Layer 9 of a small transformer language model trained on English Wikipedia (15 layers, counted from 0, width 128).
A neuron adds its activation times its output weights to the MLP's output. To switch it off is to set its activation to zero at one token and run the rest of the model.

Output weights of the MLP neurons that the questions are about. A number n stands for (n - 500) times 0.0024.
n14: 527 423 404 378 553 476 424 503 530 416 476 478 484 510 460 426 493 573 474 507 518 411 549 449 502 481 461 517 496 517 481 540 487 435 501 479 547 451 491 560 503 577 442 526 442 515 461 542 443 540 465 532 455 508 457 530 535 552 473 501 469 558 489 476 489 494 481 469 545 567 485 493 501 485 587 451 524 536 490 547 468 528 536 576 515 522 422 508 477 488 458 509 529 435 512 470 515 485 449 492 433 519 605 436 427 373 489 532 551 503 554 576 557 593 469 558 473 526 484 499 481 499 486 504 479 537 420 537
n36: 477 442 452 431 456 559 426 540 495 521 430 430 392 428 533 575 418 435 573 503 514 401 373 499 486 433 548 477 474 438 450 510 563 543 506 433 571 496 491 506 513 515 451 545 428 453 446 429 612 480 511 614 432 539 475 514 479 484 489 456 523 593 535 496 563 603 534 401 377 466 532 481 504 505 522 498 431 519 503 507 572 493 462 520 493 504 464 496 532 479 440 529 472 492 505 503 409 529 453 501 561 537 512 500 609 568 515 505 476 440 467 485 480 486 579 490 507 442 513 491 495 499 453 496 416 439 574 461
n59: 525 519 465 475 424 549 524 496 490 601 525 474 501 435 471 500 481 541 473 377 537 538 506 435 526 515 484 520 439 473 436 579 507 542 472 452 532 555 453 526 476 585 565 500 481 523 458 547 447 518 485 477 468 406 540 445 408 503 481 468 570 540 487 393 567 558 522 536 554 409 536 484 504 497 469 508 488 467 467 485 517 501 521 528 435 504 445 514 550 487 450 511 496 580 524 501 554 491 493 491 466 528 539 493 472 555 508 514 550 536 591 374 477 484 527 574 547 462 516 592 474 541 478 449 597 602 461 429
n61: 558 461 507 370 485 442 520 511 523 528 490 486 583 547 525 535 524 596 513 493 499 545 471 534 485 581 501 472 505 522 493 457 424 448 522 475 428 507 508 533 412 435 578 473 441 411 501 463 473 495 475 548 482 558 453 557 345 529 465 510 499 465 525 557 567 455 509 564 581 447 457 537 542 524 564 521 587 503 540 504 504 507 474 518 491 441 509 495 420 448 563 427 523 535 522 490 537 450 506 551 562 428 527 488 563 489 411 564 500 457 442 566 517 534 493 481 539 451 483 494 506 531 528 465 536 481 529 425
n69: 487 584 564 476 408 560 558 460 450 542 531 466 530 517 458 558 493 513 565 481 492 496 493 508 433 432 486 500 427 523 559 512 596 533 488 492 497 556 548 488 590 551 575 563 480 438 446 442 538 545 497 571 518 499 480 476 561 499 432 521 514 471 425 517 511 489 501 533 482 513 479 450 461 471 417 440 494 515 473 512 562 515 479 508 407 561 494 526 539 529 439 460 492 510 453 434 410 470 540 551 507 501 524 456 482 382 542 510 522 440 699 462 476 453 531 443 537 547 481 530 467 444 556 464 531 541 572 462
n76: 603 497 459 438 514 545 429 509 507 566 506 540 529 592 453 475 518 471 513 448 492 451 507 503 501 512 508 595 561 491 497 474 446 490 411 465 495 475 455 387 434 448 525 468 537 509 520 453 452 565 565 534 481 484 513 548 472 522 358 567 500 489 430 467 554 476 518 409 462 525 430 544 547 521 581 506 540 485 557 499 457 489 568 501 508 536 640 463 540 469 532 518 507 513 525 505 497 519 397 483 514 455 477 551 459 461 521 433 489 528 578 431 492 487 497 549 533 547 413 410 507 494 531 470 547 536 478 460
n184: 505 476 495 516 604 433 433 462 518 558 458 504 490 495 453 525 403 500 474 518 572 464 459 517 540 503 498 425 424 543 536 512 511 539 398 518 456 526 495 515 611 514 484 551 513 484 513 539 506 565 535 494 449 537 403 611 464 588 523 454 543 475 480 529 526 471 605 537 516 495 506 516 490 427 497 409 507 493 434 439 447 511 484 495 540 590 472 564 454 542 565 593 543 550 559 585 495 512 509 519 524 415 444 420 475 542 526 591 562 613 488 515 496 453 528 465 531 450 528 472 519 440 398 663 410 498 484 433
n197: 483 530 497 526 543 536 442 517 450 503 572 517 554 412 512 492 560 446 465 513 494 471 486 486 552 550 531 450 557 441 501 467 508 485 469 488 522 520 453 500 506 502 481 531 506 505 493 543 470 484 406 497 498 519 532 462 520 564 531 468 506 508 462 521 525 478 442 524 488 429 482 438 434 493 511 463 525 477 541 495 528 496 562 438 417 548 561 496 511 519 560 547 496 479 511 467 503 455 500 513 522 445 513 549 541 514 554 606 529 441 981 531 517 472 532 504 519 485 556 452 514 524 472 472 623 405 497 468
n229: 470 476 561 527 548 438 515 467 517 530 525 487 489 460 456 475 450 499 596 544 434 456 594 499 553 564 450 508 566 542 493 569 608 406 573 523 510 557 537 579 581 566 507 485 484 458 510 533 487 512 513 441 522 528 475 512 477 507 352 575 535 540 500 515 475 494 467 453 476 522 429 541 460 486 514 550 497 555 491 548 564 532 577 551 486 496 444 504 480 453 488 462 506 519 499 479 487 447 574 552 528 498 432 506 507 388 463 509 486 561 625 485 469 424 513 522 458 497 472 561 521 464 507 484 531 361 541 530
n245: 479 574 567 469 464 448 444 533 429 427 395 520 446 517 484 545 463 456 419 486 575 608 413 503 500 437 515 464 517 537 432 416 609 491 441 511 559 577 458 560 534 482 460 611 467 586 469 411 496 526 524 477 497 551 484 523 506 366 590 551 489 501 417 474 502 474 544 492 491 492 521 483 573 521 450 495 547 590 542 526 478 574 467 553 492 488 451 586 536 501 518 480 463 494 552 532 530 520 540 510 478 516 504 559 494 494 517 556 555 462 456 542 517 482 542 430 418 510 503 594 473 575 517 535 556 533 530 455

Each question names a token from some text and the token that comes next. It shows the activations a of the neurons there, in the order above. A number n stands for (n - 500) times 0.014.

Then comes g, the gradient of the next token's log-probability with respect to the MLP's output, scaled to length 1. A neuron's effect is roughly proportional to its activation times (output weights . g). A number n stands for (n - 500) times 0.00071.

"es ", then "main"
a: 483 471 484 537 475 503 520 430 491 498
g: 336 333 558 470 405 374 594 538 605 347 643 740 358 504 175 643 270 523 511 511 359 493 308 449 477 452 615 564 535 375 324 619 307 367 334 550 433 427 466 375 662 710 571 419 444 323 426 526 536 592 595 382 527 341 580 380 578 714 378 536 463 603 599 662 513 412 775 436 390 535 388 627 554 322 531 411 606 500 466 560 557 357 517 426 481 451 523 638 324 428 442 638 470 618 561 495 354 467 384 562 450 522 607 659 642 566 288 411 550 771 179 609 193 546 510 500 658 547 322 521 434 337 545 280 241 366 406 409
Which neuron, switched off, raises the next token's probability most? n36

"ts", then ", "
a: 506 539 492 549 484 498 515 509 485 500
g: 536 583 401 793 368 507 503 654 508 665 153 603 564 435 597 627 589 376 316 592 428 533 536 477 718 588 399 473 450 392 754 635 523 432 546 409 570 591 413 706 360 401 488 389 621 456 372 619 595 431 497 514 125 751 717 406 297 536 441 383 684 705 699 567 546 610 388 374 609 413 492 676 335 488 585 466 380 463 411 478 640 380 310 553 508 675 581 482 359 663 657 287 514 534 507 526 397 526 233 606 786 355 516 625 357 596 374 460 569 441 575 380 564 337 441 424 498 510 555 347 598 557 373 412 422 518 592 462
Which neuron, switched off, lowers the next token's probability most? n36

". ", then "East "
a: 602 491 474 489 301 514 501 455 358 500
g: 390 537 393 605 674 339 419 661 464 367 562 308 515 299 437 652 304 416 423 462 511 738 469 726 376 611 261 478 459 451 493 498 477 460 550 499 603 497 547 490 311 341 354 423 305 310 537 486 435 413 488 438 537 417 647 609 724 294 350 513 511 425 316 566 415 691 442 312 388 559 595 183 488 286 642 492 700 285 485 625 444 519 523 332 422 590 558 356 519 488 536 448 505 585 421 504 638 438 416 553 440 159 449 396 602 641 529 358 402 698 463 616 883 493 220 522 542 493 386 535 377 493 569 490 414 680 476 683
Which two neurons, each switched off alone, lower its probability most, in order? n69, n229

"| ", then "6"
a: 471 515 394 505 502 492 459 469 479 500
g: 380 756 462 354 431 686 669 613 382 749 604 369 447 303 153 302 366 394 735 630 446 524 755 597 538 600 386 520 526 470 497 604 281 665 646 485 653 572 466 433 273 619 633 451 467 476 664 504 460 540 605 613 318 682 414 281 409 613 417 474 455 395 344 285 494 441 395 457 376 449 674 516 344 562 464 491 707 588 546 472 597 436 564 434 444 657 348 562 754 633 398 580 563 478 470 198 385 651 495 502 582 513 557 571 567 565 502 325 468 560 340 536 641 633 441 633 491 466 446 659 660 577 371 317 728 411 507 476
Which neuron, switched off, lowers the next token's probability most? n184

"Jan", then "ice "
a: 491 487 497 503 501 549 480 433 495 499
g: 709 310 615 578 528 607 228 652 448 618 638 545 514 533 268 326 451 337 592 498 542 559 507 522 635 339 427 634 524 340 499 171 560 385 547 296 753 366 651 260 518 383 595 398 629 491 589 453 548 526 537 276 566 389 463 277 611 361 632 540 683 348 223 327 377 458 658 489 642 549 538 672 384 382 487 489 620 553 434 354 295 617 773 515 563 487 517 246 523 485 531 469 451 565 596 492 597 451 318 605 670 507 581 547 437 481 379 452 437 458 481 713 544 429 554 697 309 444 431 623 659 563 476 416 296 347 364 582
Which neuron, switched off, lowers the next token's probability most? n76

"ub", then "é"
a: 505 456 484 496 519 502 500 348 716 485
g: 377 620 371 407 604 486 514 418 692 400 593 484 307 554 499 321 169 487 523 344 394 525 646 539 624 471 391 516 483 578 570 346 451 184 659 661 416 628 438 494 415 645 656 563 527 463 586 441 505 425 452 441 451 250 582 695 422 569 454 452 585 297 514 381 437 629 634 571 370 358 420 738 562 368 464 507 717 284 458 350 395 442 524 513 635 211 431 454 557 535 585 469 532 433 545 334 528 637 489 394 457 607 619 514 327 291 522 521 565 579 486 614 612 541 266 251 403 778 445 551 491 493 408 392 412 462 391 973
Which neuron, switched off, lowers the next token's probability most? n197

"4 ", then "R"
a: 456 503 492 506 454 533 466 454 496 532
g: 347 534 483 543 306 726 443 436 303 515 465 474 732 452 269 621 490 231 403 627 493 440 608 630 521 514 444 507 323 672 398 482 610 624 443 481 623 510 312 369 433 479 561 394 541 536 469 551 776 404 468 522 235 437 432 297 574 351 283 425 407 475 468 620 489 625 451 481 522 278 498 271 364 376 780 495 172 356 643 508 400 340 632 620 705 492 544 442 397 556 752 434 303 298 645 504 393 409 594 461 756 639 419 555 557 507 396 591 296 681 432 452 642 486 494 489 502 402 362 487 593 631 333 434 529 594 371 388
Which neuron, switched off, lowers the next token's probability most? n14

"Merc", then "y "
a: 415 466 510 506 493 501 508 389 510 498
g: 555 493 485 584 154 456 309 297 530 673 667 743 630 510 407 776 539 348 545 459 615 557 496 474 322 618 451 380 432 596 350 463 554 544 396 379 667 394 351 470 306 284 341 722 687 345 566 383 450 534 330 354 737 592 551 553 674 494 515 180 559 551 532 455 371 504 708 360 330 481 449 705 507 577 492 563 307 588 447 522 337 299 675 456 396 529 528 472 555 748 724 394 355 607 406 574 527 518 549 536 448 421 357 344 507 526 407 621 539 491 356 691 542 577 471 467 560 467 627 463 378 749 609 444 669 397 583 569
Which neuron, switched off, lowers the next token's probability most? n14

"D", then "uck"
a: 503 546 503 499 485 448 500 383 513 495
g: 536 771 601 599 656 455 482 384 547 351 433 279 434 576 804 423 535 481 433 407 400 413 602 463 449 545 606 520 490 385 369 597 521 543 665 472 196 562 298 449 535 462 451 455 419 432 487 487 517 636 384 511 438 473 678 553 306 330 589 192 547 508 504 429 630 278 421 557 254 487 255 636 398 600 595 721 402 661 429 219 622 464 440 655 468 312 332 427 635 488 515 626 512 503 602 232 547 448 235 583 529 559 467 566 671 746 423 368 659 272 517 447 409 602 506 378 422 602 312 504 546 278 666 568 488 656 513 567
Which neuron, switched off, lowers the next token's probability most? n36

"| ", then "5"
a: 476 510 327 514 499 481 498 475 476 187
g: 578 460 370 532 525 624 672 407 670 959 607 344 590 435 388 573 140 461 658 402 635 442 847 518 813 494 574 517 600 421 522 500 381 399 440 506 425 690 502 450 449 493 385 442 542 391 481 490 528 554 432 277 426 440 516 560 448 498 497 384 491 546 512 331 423 496 380 492 441 429 519 531 367 556 300 439 413 386 272 801 607 328 683 266 389 590 403 395 621 509 417 487 602 401 397 399 410 685 438 370 354 778 550 464 284 480 554 227 459 430 571 446 514 705 494 558 516 585 433 510 599 502 538 357 505 282 608 472
Which neuron, switched off, lowers the next token's probability most? n245

"| ", then "T"
a: 492 500 497 514 336 498 508 439 505 506
g: 389 496 319 501 416 276 502 415 826 450 625 456 588 595 354 709 517 295 495 647 432 244 514 499 351 643 476 402 475 538 316 409 413 699 469 432 565 347 691 396 301 452 553 389 407 472 548 622 540 424 582 459 535 672 530 601 724 525 522 466 454 521 711 368 613 655 357 436 568 474 504 540 588 455 685 540 504 435 613 737 341 535 564 411 721 450 570 499 460 497 531 666 575 400 688 669 647 458 568 166 362 325 378 493 405 427 566 597 596 634 461 784 662 349 464 600 487 568 318 696 702 673 254 469 443 486 650 359
Which neuron, switched off, lowers the next token's probability most? n69

"are ", then "as "
a: 503 532 506 519 493 397 509 422 913 538
g: 385 463 681 525 394 308 519 658 510 679 386 218 472 636 549 439 457 540 643 611 403 383 548 666 455 543 426 662 611 612 331 389 376 380 478 396 555 591 552 418 530 404 578 414 594 619 457 455 610 487 532 301 716 483 516 680 517 424 334 677 342 550 484 541 511 626 595 196 534 439 670 709 655 548 683 646 635 367 388 653 507 529 368 289 346 552 444 333 509 541 327 494 512 470 291 404 466 529 207 495 425 600 709 494 372 500 572 581 259 531 453 541 485 574 514 399 495 702 417 485 550 589 292 178 608 335 401 846
Which neuron, switched off, lowers the next token's probability most? n229

"| ", then "E"
a: 496 498 416 523 530 497 536 448 499 504
g: 414 340 471 352 362 335 448 533 558 357 410 588 496 632 555 573 422 438 471 592 648 456 427 507 442 628 372 601 531 505 587 445 304 564 378 576 291 564 455 511 392 149 360 723 543 683 504 494 491 358 344 541 577 405 495 653 429 403 548 634 531 369 729 223 260 530 310 267 398 482 521 733 490 547 367 189 416 500 719 565 580 361 602 293 626 402 531 494 393 687 738 482 380 692 681 451 554 489 605 414 697 362 538 459 374 483 440 583 583 685 435 709 667 453 604 367 401 714 525 583 674 458 513 569 396 631 618 531
Which neuron, switched off, raises the next token's probability most? n69

"Louis", then "ville"
a: 489 497 499 507 502 521 518 403 507 491
g: 479 413 188 598 564 360 451 458 525 476 354 545 301 425 462 381 586 477 338 411 528 615 527 405 447 333 521 543 573 374 255 373 415 476 401 327 475 226 458 433 446 546 432 246 505 447 671 559 616 636 434 722 376 696 609 538 473 333 535 253 165 465 612 371 568 521 491 590 378 671 588 449 803 376 417 593 587 408 503 468 595 434 482 553 447 249 451 421 357 611 492 627 526 476 758 593 378 346 350 459 336 399 435 628 388 144 487 374 589 632 408 523 434 469 357 471 251 498 584 528 435 503 485 573 566 601 780 469
Which neuron, switched off, lowers the next token's probability most? n197